Layer 5 of a small transformer language model trained on English Wikipedia (15 layers, counted from 0, width 128). Numbers have three digits each and are written without spaces.
In attention head 1, each number of a token's query is one row of weights dot the token's vector x. The head spreads its attention over the tokens so far by the softmax of query dot key.

Query weights of the head. A number n stands for (n - 500) times 0.0013.
q0: 637550659211447355532514468453686526515448386756505187409605622155610537383429377796495336455645504549406409509526599309178394377823495450417562294396518458313444658589024495674481627614531467323531655331428672721482162559720491549550329455284841658631620452558471473349582396778570411514411500564476477631551579162397573652316346400418517514509548241368675667333384192622598670833409
q1: 631552562399522392287462458578366428410572379625375488608643552415522634468658477570432402247681461474461453741577632455250280699539313283287675644522578297261338699526172527589398384689518415478486665526825291579675471560480571500560433474496416442688408536463336462447556863582717404586570516631555338597664519477609496698458576700323504559588461368593410472485497493496415504611603
q2: 461556566454256310512529594481424550687646508481392665573339548749609696569472713413375351623682470344463841563545382471605610450570639576607511545472512299515422136331496628429776488442512636444349437657504432366362575520390416456628651850404555327519507546480511552690668665496483465667481525877521444467504475326423287346341684353424380638406327484167716344448430556562744500359168
q3: 698557301509352321659545599508393436225317308699389651330513456254716459400539438252464330381539119418551481360562580451727460611450681416276459383346562518346596609587328505596431416663300272509783418526385608665396308602509672677678430412337734696667512500687338647428473543799894504707649352273767562303591455272666460543626463426531259657613576549701483453421261393362761404466651
q4: 562702515339543734329492188362354572478572472519450488694412445645307609743410508319612528686562594380401550496586406642595407488611383425436609785484338394328389301414605709249259258627586280464485182531599508477391699516680282572655720681303640484584478503395460404556417489339512653520659405524450273545593646764486297283613496467556340463562717727521366504595522581660500504568605
q5: 512392516485465256788370606545521508335542589408400603584810548259617569345645593479520379162589492582683184362556576485383390538537398584298467500623460607575430578614500360528283412500187381308597606512640428630358531484246604624576314337377484681713551304386420367480488469837624579727463413311635805330561512440504729684549515596624444563461423444582381382492416727297376384489717
q6: 453476276644421458468545652314462465338156516793487392709439668520610348591464314575459638308422492622655360333553473589374341425296406388457533533668632582678844611508434388627740408676567488782562429508468615711475377432806404284730412636644366496683574595555581540577725423558537425664669500435270338358500310390500270307443448340609681223516458427483519576376460489342475515419697
q7: 683436687322402537436671516541626416330538399596463364485400365658519476955488552554319464270419613434579487761204580467513309658620431404573228609409496324489529337421622690603479556484539627556585750527687530370427508448399209453516373512750363537477434465512555468678752412492132606313530517628365540264459713790376516439431658689436309583488634761552600651432463571430426579618449
q8: 624639214612375472515480366555630589727296656504436508585426462282372350392697551248640294454253493500632455305667504656331672387552488646276553305723369583533596709322528432641500539504383916604451802704250659489480542831410477447492439454519451492474511493625567574473492496640564530573522456291557667552528563407553488304402496326612533343534334411379552399631440493248548449467635
q9: 791349508571621513545408337330487618522366512273607821484451565423600454223617380678554483341635341388334591601662625353324409304712646332456455334349426269357373571335788487674607484675392584549670668416312353520513532794279398768377707341398524660575601504548515776599631252453542710610416479253630512139701680372470570535475511440603481504616551525589528418459395431504403627484487
q10: 391478441479661370448337399374391508716554648781185500558496496410694641597576391442713731625500463449275832603532278385441197730339482431486516483371759673333268650827597433457563560626576589435575568483397532648469377591610595520769543710229640460446650466619326435387427334540491283466295626457436787196315628474551543483496377677600532468428359760379750427466136432352393512459215
q11: 286384693404462513362601548541182409420533409545374291554400247615110544514513543674404470530655663534706536462407562342347430212455526466338445722427453173326416354534324504457410728680513531405479500458638623545566267186523311465478658667697281363533390424618319452600220579724518823440460693734345600353645610691386864657465472437612334536433599712677562541500689428451500540413807
q12: 568598463609385190481514586518397509719536443702705606469345551375372490656528311641443321370459487610593377417333340543500723515398729762203255528146411423284341409657338365431706332473601361603554564518561253428529749299436944747270347300379518519559543340583534656604374779670534712686692758575480349374266452505312514522524698490246605647514388787657617544379864557723602403639107
q13: 545584304604578403206809214628642800409810763388772601885613760458686505495752824442495481611405429536476426421667211641705633505500548309776414368514640433430307495505367476191334402378212605776392495546407209442467670486426211203514509584667623759477487447683359425486402513301225514663570485664352702456457433425568392509358599510730474485432491575434572220653500313655244421518649
q14: 595615562475408447764617335765258447593439487725496140668431737188488544376529517438625745631645601463602352407484382555438305584544330385509582793483577933500372286362635795513175585546341518705583629726653468598444378534225491686457563462547625355232539294341562436539568439283372613513313584688347504628430465440551427565470457612414660518379410380597422720525445325553606248443740
q15: 522573549385324272523762332310514478410478264254576349566546354564594734313441514600736505486705344074505399323496395538303458787614668495786715514459418669224708660631734661283510404705504674225438509783582544741514586463461390437629100464299581693442634520279487565352752474481813509413705543638660412666486552671379601522519200668380435462356478440302535408377534594652438341325193
q16: 293508414597595400540336508720602465391411508631953612461516692584547196738484557400500496292539454453454394580409289559475557496554266632738526524428604587579633619417586467429698629590701545319590634488380827419639587564521560467278488376700319335570699274389489524618528303312338421516684354334440363387352492605397383481639659213577447496225458746630337606280566590312608481508487
q17: 470584809541376520531481375500564708342504362774413606522369310549481613443545684366269542572341644384579291338464525486568283504449745511291402631481359426468295695583477480632293527689392547630696511646637548438449417367645496451485296545291728727371406523571695442473447493667524872587543282669508550492574355473618328471581693400588525197537540627529596424451420418472394425416330
q18: 482500527390647853645477305616314326737426537535581406596532247549420379427625486434321692288566131345429275253316405542581486718439611849559546482288618630654219430406713500491481736562522505186839709545446423556680545432625409455404374604378326383315280580442330532390541810344246648667644524546817600594751486583434454574389580319363398524718670340313180691654454627571359423587650
q19: 398286679517612369596420536413472752619521597613358224395584857851632616349371315700451491443313285641331588279710446351706482454437361496161556252365522540554559397487406505465385447181388523575581646758439519680482108614231509492588357456308436419352572542633480654394561694459400642513578267482426526577343729482292746635687581449654360587719445496547487412291416173604477673538565
q20: 382747518282385570586436440725443530485647604608359700630573325776386436321544459397518477625413428390617756634834363740646276218356560419345508454504653652441644412460574300460279459312610852342308725823455334337697558446362248418505786607464496227509314460469636745500414699514556478222559430645471446645357301841266523647271566491360462227487548631656591746303451513472398597603620
q21: 274439560484488424842280396266641477310426684742441303520647342790575305557648627449672590589267496647496466532362690392534343343386384455448575586573638567596357329564512504596377366441392634504394194456455440473301680593573476759402625460488388751441392539600563692821386684407471388342625441431448353534433475676500533586318650662345653148743297471654512402565548564635592561597448
q22: 716671593461327799595210763317429301549504568522707784257600419361478565330460618654559678478592611579477667549564638446628257481467624550500259495275365342275444509536505561683457374697478519509697390500509567444316811265357275821582312302437677361391272448522541600495554387627832286648390453536433377528592241582281777634316438566604572316513318686798143443531421412350617402543731
q23: 727317451524570509671526874555443652300476307424717440472504517475447423393705597690391475624472532476301583273551472435762610561737343654791489483400587718320427649402415599331705379561316504304573647418625843166831480550571446618337409624504390671492508698574496542365421500474668463666496760483297433690756491197317425612428354671567531326451336454590323504488328554565543410313456
q24: 496475330208492440438314340551500322622488563298530406444338323504419399740646563551266375323464563460612539623302271606253424431474226376353462588677525296687406504704711308500262595629472526641584411520529413702487724533321649688762570558694622572640257529626829667433388603530543651784508267650706488461365538433470600468614454470392407604524619696648688722475508303667329519401465
q25: 392372526675713408407441243575253657490589371373343619848665623798444419457848201830580460522367349612785421373458504394426316518225351350372402366531513527321596482470658660548736482453530432593599383513761832327550313469701654242260513522271322696710459554400427433513650496578665605548405528473669607615523505321763673407378333351522525671392466665486555351416626195408285429525429
q26: 336486407654482811718718254358873561634491289513239406421349473500323444910290532557340248618513539447481328320449275496885574448293333564432408477663831673517486691482537228594452618443620659423447447353237428635713504495606500314655734147514598738663546492223396408348746469854481388532466377637216445321207607450508395771338471433632577453433539518397443447505442483443481342535631
q27: 266588680737636481394599519478237451465598379735529486611565665870365274584332547481300500665626539301332432573522456606761523490342519440381394449431791614296638197532542304349722329482310310403549473278458505262509782735490555378635605330771658324585657796600572802603662145293438673348259659389691551739368538556618709624317491267384266611563628389515589310486652341419400574447377
q28: 366802691710474394549224495575584368611415281385755317355312275619656554462452500546518885283513752543495392399504453484402256444716541713529251666443500254421725636474391619579728464457396541473767591609562317352410566185538429738384566248469496441530691605674459259518509598518265570279546620513730763238559427599468670734545619351687633305652581545457346500358512276583596233530330
q29: 306472518518532250505675310395764678500473640375427452491537463348170528605495565370668402375396474704012446422531443146267632781385614500395577227435560476452625719070557442482451440640423433718307509705393426496495390519682556420327463648287596462671249545509564547495388620408803463241322597337613603360904567580530472794694543710453086573309482509751513344620585448659682496735589
q30: 544532473430469260464737532642500339030452578404372458286614563446589676568294491458505560468425294278647395288496522496819320400848449609324379505428237570598692435522992599451790432460496575222548589384491558318472733423543568475523788789486785565658450480393583491500623439561420711821161386692548459665402472651699495504435534280358385543402574308279697385378571644590580261657234
q31: 555604559626671468487300460516527408301579290333654244366553487509403300425859623351596421474483627781229257526459202444737367577536420578645136139790552415340388353431487482693436265580385326622458394410452436417447586739675500635286651599652385545567540767295488557548813559351698714621532432596523325495580451649544382513411484696666524564381354653274798495400484585374608418363551

Each question shows a short text with each token's key, already scaled and adjusted for position as the last token sees it. A number n stands for (n - 500) times 0.0033.

Then comes the last token's vector x. A number n stands for (n - 500) times 0.0087.

0 "i": 668546360426567420533679395505435459607658639556410303449368643382453789507658545389473504472376
1 "le": 538631405419630412486630420484426551551532658502365370569367657476435729452681568378426525429336
2 "y": 448577426325653410389635402417424519561563591580415374508348678344475843471696477359469676396423
3 " H": 350436593338654406417616412368348524561589653491388413445374713281489784504707565352400624497440
4 "or": 503350609377785504386647427316408499523587643537391467382324721345506897600650645481654581407419
x: 638576508425398607649456506501592435448450416340437460565539445427428609557493539534458435504492417515596415462447451693600488524561403482465357514540485450444352381559474451459508540352606442637377403522536440341575466478490417390525621626587548529498788505385423461609393595455351572453445568511452519592529467505580524447524800587506419432480630319490600527510682530482457408566626
Which token does the last token look at most, and with what share of its attention? 3 " H", with about 80%

0 " and": 552448324487530411447611353462424515554601615580349351463356627318369784413715557342344533483432
1 " a": 571570392398570363435662360419433662524662668598341365533268619224377848468697538305364576517345
2 " d": 344622489345613395502645399332384580569693687528381414468340661315448831538663532407361527485430
3 "es": 262419595415686424280505294421380545613537678466361433446396720417540800430659582427527741502268
4 "c": 464341707423696453359594426296436504551643681510328465410367675348465844554862618461484665590323
x: 556552538358334539588390502514537434574547453386559581560500416431370480481587477380501405506551350574560459592490473802592496518524415453616421432487417582592465469529457418366417455374527499623534397613526484486518584560453416292421439646461417426438785549320510494479631444439414542542487587506517531561431428602547512497560601595412309496470553392503664559529639620427458487566568
Which token does the last token look at most? 2 " d"

0 "he": 652576353483532388530690354465421494515640628558415332461383744348437801557696670366431604493458
1 "l": 435622450477536415396600371479418499560569584577455395457421694362374735490683611397502574436389
2 "l": 395514457390565376404579436430427466563604576540445364474405668365363771511683621360482590479385
3 " ": 297467549438601424405605408398372559551639604510450378468387680321429755506757611415342556503337
4 "[": 382347549441610521378596449420301569484602619556385354463319660296439847405733559344414569578329
x: 543595512413459462680486600464664544512604415393495461542532477485392578519623515503475441602562404490426477504523455715555473552543433399489507527530549534414547477519435465474468465497533435566368379529584553516472622600456272257522489508527482556355865348369260607503460591412526592428432588507511526498459486457555455461485540522424426513487665353539603416461493552529547489346613
Which two tokens does the last token look at most, in order? 4 "[", 3 " "

0 "A": 655510313354530290526636336474401475492570585544401346492369705373446789563692527350416657385361
1 ")": 583599426409525394473641352463432477491631629535417341465375668323385753478693576431433544385444
2 " T": 388633504290629349421632356412349509562582649516424361488320692275457794522707624410364535465360
3 "om": 359500529384708462373641415362509496577650716530459454478349721384420701531658581250499571434409
4 "as": 533410634410722482467590477354373548524562745638442441487336573442397796508696597384562607473449
x: 594654567420419561524395542529606496547500465335511534498587462534488486592475365452543555619491506530448542476404451776547467595422417583467332579433540464481591377470486550338464434302553435596503352555502465505580485448527373289548557603554414359446760417395516548498410608300458561415518587608496527592573379391497526508512680580454441478384506396476560513543685562546534564482511
Which token does the last token look at most, and with what share of its attention? 2 " T", with about 80%

0 "d": 621555349457467345467644396379434508546640642563409448449361641373415726472660583395411601492313
1 " b": 561700453397569289439609367338414624549665674497392403448340663259385867552719526429382637521352
2 "as": 388612492353654413365592388402389517515623770655461431462305620390469866498665670372449621425383
3 "em": 453533595276611426368614400360418509517516616577451340476424600408393906526672647425568548358382
4 "an": 491325608367695509361563344315366532561485607568443369494358684415540816547722634460530634376291
x: 668473610432350567534510537465723464493602337343440473510526411489451490520465442389509501629512449537522485443473419725636534576463515418508453460364494374430443383563429572422387413388550437602480385619540442367522541503548274441444511615605430407457734416544407474591478598496429502501445563476574643547548570563586478463488556616464367563492622284462653523463662548601501515530554
Which token does the last token look at most, and with what share of its attention? 1 " b", with about 50%

0 ")": 627491382465468397493634347475451482509616613552395333463342671315393761456696569407422544385459
1 " T": 542658377316551328432621369417357519572583635512421371487313702267461796499716634418352547480368
2 "ay": 484601407289719451483688424296341477515529792575404405504364704406522774569661492386459717567382
3 "l": 399395543383634438369565390410367536602563590522382474492382687371402703517658481301578658498376
4 "or": 480375525391803490398642476351413421501568608591462412450360677395404876565681561420518665414402
x: 654566560464348598518495558522603395486522456351417549576525478505494500493517409498533464546490401496543405449496460665555471490531379430502390536467537495411485460530446511376523455258605466604318317565490459438545532488519367394485532636638536456498843455376316574628428564492446537493533577464432550502548595503601492447544754622430414464436605330489593518541685571590429405528535
Which token does the last token look at most? 1 " T"

0 " a": 620499340464523347488658365457445650569671652564343333542254635223378882453723530347372563511342
1 "ver": 518611340385650453429662314444392527557458701568387257434338642374525797467687524463479572428375
2 "ag": 425576478271570352440599409371370453517674634631413371570351621397520741567809515380412588411439
3 "e": 367445633386544483321547406492417491649521663559477360660351684420522740590659498283372541366339
4 " h": 487283626393665487402557369368335497579630659494371369532418678301520789550708538358325654475460
x: 635565471443512516680536566533583550477637369365543432559503393386521501457521392450562416409555470557473396539424522678573539580432480506528524538461509591498497510468537477368540453437706447647540322577523433470460453550545288360431433572424463417418901493456301548557401458502480518393392470492527588546553469477538440447456570493421425495543545433470705486532605587559550414547531
Which token does the last token look at most? 0 " a"

0 "y": 621486287490565357478656372472441482529564588569383388476334694353419807499674505386458645414426
1 "m": 502580353388520425517555398392407428538537626534517376573335603397420694490700565395515536371393
2 "ou": 436643478374640413477636314368439463494526583527429428441449651435428783432803589431462541418339
3 "s": 461454576275525414349612456493442460624673533606438423503423632413545741482703553388415618413451
4 " c": 423294699445633495449629406268330570532666579568326445417383656333437721641677571335413621524334
x: 650549558359474598730472445459568430460510347371535436580570396510469442436562435510510491481536269530490438492484441769486421575448473476507448549502452458458480541458542462399475486511591448654533370549541445465528501549469334349449450661451499538353877554439303583517561421449475521460419494525505652584486517451527517476528581541423428471524551454565640468551654531530504536503553
Which token does the last token look at most? 0 "y"

0 "z": 634607269391503403503580438386436526609549564523442356512409660424496697534589577328477555451358
1 "ag": 509644346304522374548586466351361466556648608594459400530400592449457686550729569376467556436404
2 "ir": 394576425303587389451680340363385469474583600445509355514415626433432785536663519275463638314380
3 "re": 285416592339591437342553455410385419613546654427390323525409719468515778534609555358441575433330
4 " (": 370397600395601532395514484427362515552619595543416358498362688281407794427769566340382545530420
x: 599601513442497503595452514491661521529663444394550483559502391530469520494554482620448467540582406479468432505445533707492435564502499445494504540450585525402597453524422473514442435456598476538469391533495498449495560541460322289452446507505463508387901326435237612468447691441602535433431593460480617510507430497585436460482559535441381550499563314500645434453539554511558434440557
Which two tokens does the last token look at most, in order? 4 " (", 1 "ag"

0 " ": 719499404410534364540633369445414622588633634502367343505336690293419815450755604406306574541347
1 "u": 515727559425646411472704351470315544521577631475387342483350638393478816511628621274458523539351
2 "nd": 336701491300587458463628390335458535586615639539387391534463645411522780440621549336380572541308
3 "er": 340475538483741477354650458424456489587583572578353418487367665415492776552621596479580625490345
4 " con": 432305614436690455368647377353298549477658652546402366523226612259530862536735557379427531577357
x: 573555506438467521701575581546637451513552379375465415487513490430488607509520496540541449524574454598501558426453428622511427623476470508416431482479622531415498558480545407434510445457558450584501350509576455552508449581497335282382537660511540433325861375541206593471332449479554512501436553582465467605572507503539531400520664616399350522443604395534648478453623524474469480473492
Which token does the last token look at most, and with what share of its attention? 0 " ", with about 60%

0 " the": 601486313469509410472696354429352605525625667574317325530237613265469836456729496314390534517434
1 " ": 567712476384571379465633381424366598600627631537386396486326724298472783483779576412340631511338
2 "up": 382642538316635436450703405386384546612697731571462397556349626386505745493779593375417562491259
3 "c": 286424630303631457483646390360408552582653623486390348489338651412461795600776647293418591491362
4 "om": 437363598480684465391607469430515501499671660559481417503344708380489758528723611275472534426457
x: 690544517462600570513484529458570477504606469335468522572435450509477540491523542486470388614461461558502467477500508674526323546490492473580368581466622418487448470412444615426477445375637448568389409596565417474525560547546267368482503556642390394399765413416234566506532477413509544382562595468536516574556519503597528470474694534251304448618483448547559610437632642608519471449516
Which two tokens does the last token look at most, in order? 2 "up", 3 "c"

0 "ers": 576534299432539305425600382486381531597635588604381382465424647420510759442649611377486562381397
1 " ": 579695484403559371440603366446393611587611574502421356493428677335458746471744580464332548481330
2 "u": 298636597471653462427670350457320543516572603471409311472379649385498774489645622291453506524330
3 "nd": 227454577345586478442605391323463551583628618540409363517477658410524763440615542330370562524304
4 "er": 419342548507714550335600462416463494577596539597366415475406666402478755556618592471573637477332
x: 666532522433424622555484573501555415564544379342377425532402412472473501499536565500467485613547333425582467464469442628525370596585427326532512497419472397582445456491487541342435566424615443403414386534551495361589520558463393343523535603565414531391814607454334478518512510521497514588499579525505526519541469417578426482616566697292534532480574384566524549518712568608468379554537
Which token does the last token look at most, and with what share of its attention? 2 "u", with about 90%

0 "\n": 573487368512489432522562426423516603556549629551373373509267682270358751403678601374371511524488
1 "|": 568575452371614380442587381412387586538540677617309295539318650296390796486738505379377605552404
2 " 1": 329667621375536377400563386399281554535562584569361427462339590232404815529776540320378579451409
3 "5": 167453669513642441407600389405395473555602605522360404409347675313458804525760592338334634417366
4 " |": 399438665452657486393537353406338501535622612591355381489328623314422817480710592345327605474453
x: 699602568392435454603436566455507436504630423386520451547438451485462585532575452529535474490508410525417487496451510833612406488473446487516504519466548431467525453503491508455468538395691455573527496496534464481479494496540281368385515586607423483373880440366266599492438560519426579374433592522546572548474526549556450470436522522478434537478593384465606514442582629545491486443496
Which token does the last token look at most? 1 "|"

0 "x": 585524313411491297400614404410427490585581596565424334536405651378475816551705567352396569388422
1 " D": 506705382359581294458641377341403559557627707509384449436388695315453744552658587375377577465333
2 "ow": 474659439285597327356642288194392556531546576507418414355420748311547782513629547459506703602317
3 "s": 445384548352630352301645395373441496558593665592478504511415665379490809466743567385453665468358
4 "et": 447363674396624519363510434419423504578583675566356389578426715385540776487666595419402579544387
x: 560555550468348563544423533561614485540555463368524391501475383447510592536501542441571412578528485518512458550363465718640379510509401469595440520490521504425555442459447457421505499461601424528472416630599372509536575518455372313424454616458554464428746368475381577583433525435414518397446566516497535689553587509739424472619569583420446505374623229496536458547705644518511404441459
Which two tokens does the last token look at most, in order? 2 "ow", 3 "s"

0 "or": 615595341508477357494679413466388471543572630586442366441360707387473798502710569416504534359463
1 "k": 491616345361507389421562492384404511631596586516507373487331639362485730533693598460421556441507
2 "a": 358561505363583493467644415470401466542544673546454444547347638445402786543640616381381535450370
3 " V": 331501645334682366461599413299348571518636611455402442397338704337461859493715670390421596428399
4 "er": 490275565391716538431654461388421487492549672535346425446374705402459906484692585402520579392355
x: 680517432464388613575439627502617450484504403252388480551443431534457541546564461467564455502524459507534395504430426645576502506435447466513472495523553393514505510477570424442472453382579370575414373547509454403572507561472225445600580631497436463396791457386306495603447559500569536482409572528596563521627478563548393385523759620467448505427582398549481560538713605584439437555566
Which token does the last token look at most? 3 " V"

0 "l": 583596368492475345415595467441432480587612572546431387496403686369379726492690588338447592498349
1 "ies": 536580358407564359387651442504431512552615611565380391455354680435446776427689544330445596427405
2 " to": 469639429330567425411633351416434488566603625621335437463387623355418756393704520360341514499396
3 " s": 387380528329579413393619427380306593669713630548443390447323640279466881464682491381429565442455
4 "ur": 436320648371693573245611376358440535615532694552287309458314678309543838559824520431544567485396
x: 595525474412375534634450487541600519463567405487550571532459391442477632468497568465513497596426393599548478457387426681575530544535403438554492621433609440495396454510504391453522500560620391525376363595493415486628506458401269438472557577604436467539872300470420521449511509434499485458537635481508508600503468488510461525569685566490226518405532353455681442539593651422439492503597
Which token does the last token look at most, and with what share of its attention? 3 " s", with about 90%

0 " was": 570439357490526333461708359422466516579581699532296335521306593230364906421770609361370548510431
1 " the": 560571367387539421424709364424388598514623669574308289542246589253443865467743499327382516499450
2 " l": 314627501378577414470608411307319567607589594533373395518337773301490797518697562355436611484437
3 "ast": 327474609369690394396676416430383474540679658522347459509325662330415784641717471403409648514414
4 " re": 421271617389732517330588418366366567623682744532339395496349668306503788609678520334386545536369
x: 660531533329549518743465563475558520480451431388460472530544344482471571458544494594565434501511438489501494521407463737581427602456512474556464492430480535496521538488534464397461478374680483498454347460484480553510494500516298348337454630490600510429849460510190614499396542411523538430466511482586538552574499443500514466564701539437287485474550424508614509484620589497524455544484
Which token does the last token look at most, and with what share of its attention? 1 " the", with about 30%

0 "a": 631567352444547410505647394521410505594606617564410388502347651406397800491662585389425518414366
1 ",": 643487338345620407426649331454426536559655562602336362430369584343416818460672595374389531466438
2 " K": 409658498308707382393658388384359574603588634497422382407313679220467800533704656453375602464395
3 "en": 333404551349655369349592323381348521505519696541434369467310619281529969562623703418520538494367
4 "le": 443410640442624473385595490413427587621562690528441464549399635473430761470630656390463560408379
x: 661507521451361645561531522496658487529502364363450492503575350563462601478678575402603527572564411436465547464517501814532407450495432519596457491473480484405480385439427539338520475390610550596451335459602532558570478469543294413551581429464358420424684395446274544542456518444443572424461465557569554563602510528570458419475584560313375521440626388459540531488584669546547455590595
Which two tokens does the last token look at most, in order? 3 "en", 2 " K"

0 "on": 637579302473502404466629365447443528564589634567457327432320669394484786527690619380434541404429
1 "y": 544602377398586414354631381477494539566568621600384366427378702344456850495673512383506668393429
2 "m": 454537456288500442492557406405385420553513623546536349577359594408429729488698563399514536357389
3 "ou": 355535566366629458467631334357411439492513570548448436449467647454425782444784597428451526411343
4 "s": 512450703358557425342586466495430449609668511632433439501427625423531737496703559387409617421438
x: 638634629459381557543561529640616467592509365297483523641573348537447543493442442542469502477488369552533475519471477694521447577489428465527481502449504504466520476449400580474493462436545424572428463539618521527454559400555311290512454615589456329398727335509377436602608504467547548507391521591544620533463451553550437346489521629429417500382586295478539541413722540597444481530614
Which token does the last token look at most? 3 "ou"

0 " the": 601486313469509410472696354429352605525625667574317325530237613265469836456729496314390534517434
1 " t": 525719376324568347449635357413357548589656688498378361530318710294506814558700586408328593527351
2 "e": 335609516433651487420652393500386510498581687518357404611283754395497768610657509314468478453312
3 "am": 440528562329640505544729529374425552479603623530441412581302680396456714520700574358400569436491
4 " d": 422311602425686477418619431303378546546705677515413386471370631297434821540670564397335550508434
x: 700480553419499601652477590474558407498546413446509441519461383340528531434558441550489435489556406520423407502499437738525458559456465473508484528399507481562529457598463422395493455362556484627445417528538477532507464532517358259443501542442510417427893441499276596565420514454489609421495593518520612583492464468629464406487630493468339513548604437512620504515597583499563456565519
Which token does the last token look at most, and with what share of its attention? 0 " the", with about 40%

0 "ay": 645519255452587334564614418371363517524590676532403373511376723397529755577678539488449678482445
1 "e": 461702392397599418421616475494419512572566662510395388565347771421528669593688566424471541444382
2 "v": 406569484303563394515650367317420487509643575430370412480383689412445731465692621485417610419410
3 " (": 328553533373619494400553470417371530540613603546412353484354694272404802436799590352376549530420
4 "K": 405361686431757516378635418402357537604611623479408383404297678269460780531700624441393610455367
x: 581544555385439536626467513454580423523571482305547456531487417527495571469502454414585423493504404489504496501530442736487442579467444471507464523443508513409454471507511481479481499471588506654404390602510410332540567495501263435476527596546467462386923364419391574631426490548524665364383590591526525512427502450614495435540611466435472472594609424520659545442590582495532397418558
Which two tokens does the last token look at most, in order? 4 "K", 3 " ("

0 "ld": 617500299510462392506636396389468470519631595550332349503340686333484696508664494379363522483427
1 " re": 517752354395617306413653382404395587614663718483315365513357680297503779611680488336399514500335
2 "v": 359614516320572331473608306315463507525643638431286346464427719342434815454725600447376579397348
3 "e": 306386547414643482365606355527450550495548725483348319559425742393460746498732565363393455413289
4 "al": 517367614384616549408625444334480559511603610547384384560408686433509758479701569437445634354365
x: 663632480438351630582560567493519435565681388409480361605457439511516553519480528476539541572484406638524510434436459677583540540503523518474531594470492436530441339408481535401558511259651423622495465534470392438450565493447365294504481538448517447421791411496345463516436495351449499408465706523467614503560546490567489429538619634456415537500616337414572471517620509596439508522625
Which token does the last token look at most? 2 "v"

0 "ut": 613539254437478454563677399332384517499578617509434349499366658367473723503689570372412542454437
1 "f": 534613453319449343507616367247404578550527562539398357448439622384461711434660458391405598507316
2 "i": 269637593426621490420718437434483387524678638594480382425469632405515739585628554374486480500280
3 "el": 386500586358680513389551444509450513590499467531478368560429629437460776481621586356443575410401
4 "d": 483371573416614482404561545375438464563619618555456415495366621434411706504582555347475582527346
x: 718518615469423578550453576500548442605577354446407458612533461502461515519479417439493446556533464543455444561397490724588445550440429490507497515453443435479474503545280480384466528368609533578426431465560430462580544486531337360541555519540408434344733436412351552523570548471471587359540557533451516607545585484714400444492587614328345506456670342489648483450713579548568444430527
Which token does the last token look at most? 1 "f"

0 "o": 655548362420562411437623395475355411588615618520465371461382714403435747527651622330445500440347
1 "x": 509623406339556358321584479435410453604559613604412339544437696397539807525680586351445624371453
2 " c": 332673533309606401460654355297351601537665609554320413411404679296429757644682573341392612524312
3 "l": 393414492472603437341536382447343517502605628552359405509373672368401724466659571370468587450317
4 "in": 430396623440734483377570408361423432538577662501544282499340628347456863602732646383426598499393
x: 549581526509292555555520574601533485472655474461460437554493448575492537544500453452500524520616497517564471465498449689534400533505443354451405557464489433470423341508505507285487457414637485672400422553552441522498555478524223297412490606582430377515783518392309586552402558447529577464500536520481485599480491631618594395486615582350375521476503324570654502515668519564487522420527
Which token does the last token look at most, and with what share of its attention? 2 " c", with about 100%

0 " in": 654512378468559320471628314430411616631593632588348358536278624301433831438744535331381564513432
1 "c": 529652419372589358488653349427380554597630653542361401498357660439428787598762637293399628544407
2 "l": 420496471479604403346567407486363559551576531594457406516415669375388720504694583343469615472402
3 "ud": 385524576401686394377580478437431415533651596540464310503394646445458812554782627356326597433445
4 "ed": 440356552420561467350573467454455516554600612591449412542390672389421779413694597358412504507298
x: 712610573430372587569455509538529424536654416394480521501564404455397572566469501485547452638553444559568437538436440732560381511494415450503448474431499476518554420478463542435490504400549441500428512436511495512506506488466385346503515517568446308406805432385224586467560580513494537368419565473510599632531553610609431494555418480413361499391724331531597520540639519491553551505507
Which token does the last token look at most? 0 " in"

0 ")": 627491382465468397493634347475451482509616613552395333463342671315393761456696569407422544385459
1 " L": 485653395371532347410598384309364544595546609475364387467340746288453755481665611367425580441372
2 "u": 316552502428700372460644347509301488490579661410375393446322681484413786559704634292506538528382
3 "k": 392408546307687456400476528405407475628574661468540426440256674379453813575707593403486640505473
4 "e": 526306576378586538352518474475452423645547706531441415545326719475461732596686559338492443476388
x: 576564572401453534533452640497545491560494432405436503535557457477445604508564484488534506553491348518499402488442478809653461564553474552469481428484545531480429447442375596408414568304552345503433492610529539519592497533414282428489536489453431375448724454463281570636444486465492539315500511475632492548498456519609487608458667548396285541455548375478600518495795497591484461535574
Which token does the last token look at most, and with what share of its attention? 1 " L", with about 90%

0 ")": 627491382465468397493634347475451482509616613552395333463342671315393761456696569407422544385459
1 " |": 583480414395571395423582362466406522510599600593382345486308598350312792457732582401341554455466
2 " ": 351641564410561401442602358429391563618609618506412396513312654278398800496763602413353566455356
3 "+": 364597632371635447369618441377394569501640677592395411537335580334432820441735577351321588467354
4 " 1": 417311688541570433361483420367281491550559611545404461479311569252383848513766565330420652428406
x: 672588532395322539653485473445598500536633458412530474636534439340417484504614479563542527470503479491525516377464437532600486597490399465504490527511575535403482417522569514374515391507568563589549371500524392516476480527456263371407555660444462419362831430456193540507524616392613591343456474524529566586518524535454471502462518533407413581508576438517606524399720647438532421408588
Which token does the last token look at most? 3 "+"

0 " O": 658483295398550296498625415428390621569599668435348332530280752259471838465755621422408526528350
1 "ct": 519689395344484400572679341420384516482573647644366399515426770438477854597728545307481509535384
2 "o": 404592543368606432420592301419417435623597641552481431459377757383476748524683589280480537494379
3 "ber": 373490591325748499457677411413318471500491597513409355491378669421567856564659581399487548409370
4 " ": 404261566512662484403622372383328565556634580501469373474418721360537732542744603405345584502329
x: 631573569310553524802542559530595487513712391366570411491503472489574624473556493442428436435594403504481442458455449759558472587460442454475457502397498509460518417578556506384465491411530451580450412545537446469520549531537324297461498567431544420478787406468257554522500535495490446435403609480523615550502582451531421440517576544415363499442499338497574564503612621502582427560474
Which token does the last token look at most, and with what share of its attention? 2 "o", with about 50%

0 "e": 631556377464544373464629413505419506584626585537372330565382720417525634542685586384432512414381
1 " a": 575592396400581336429669364415426674534693663572333354530277595213393843476698535309374579493322
2 "g": 348631551358543376521685386424427365504592597573471357422446641400365685542771640316428625473351
3 "ain": 423538654323598489437639415288429494562533623599389340439419623336504789447665627424412624454403
4 "st": 438355574368607502467647416302436522501559611636409380528433615317458714500623536411389539473356
x: 723561598377428630595491524533578444526489425350435458464465352546533516543489373477561522530577486594433381574367432767551383565426415489425440495449596439543506448532435456393501571443573511529396507473451490509540475619449484326468517596579514438494833394420316497541520473525418445366459541482592541562544571449712412475488518537426436542475631430472613473463675588568467523416530
Which token does the last token look at most? 1 " a"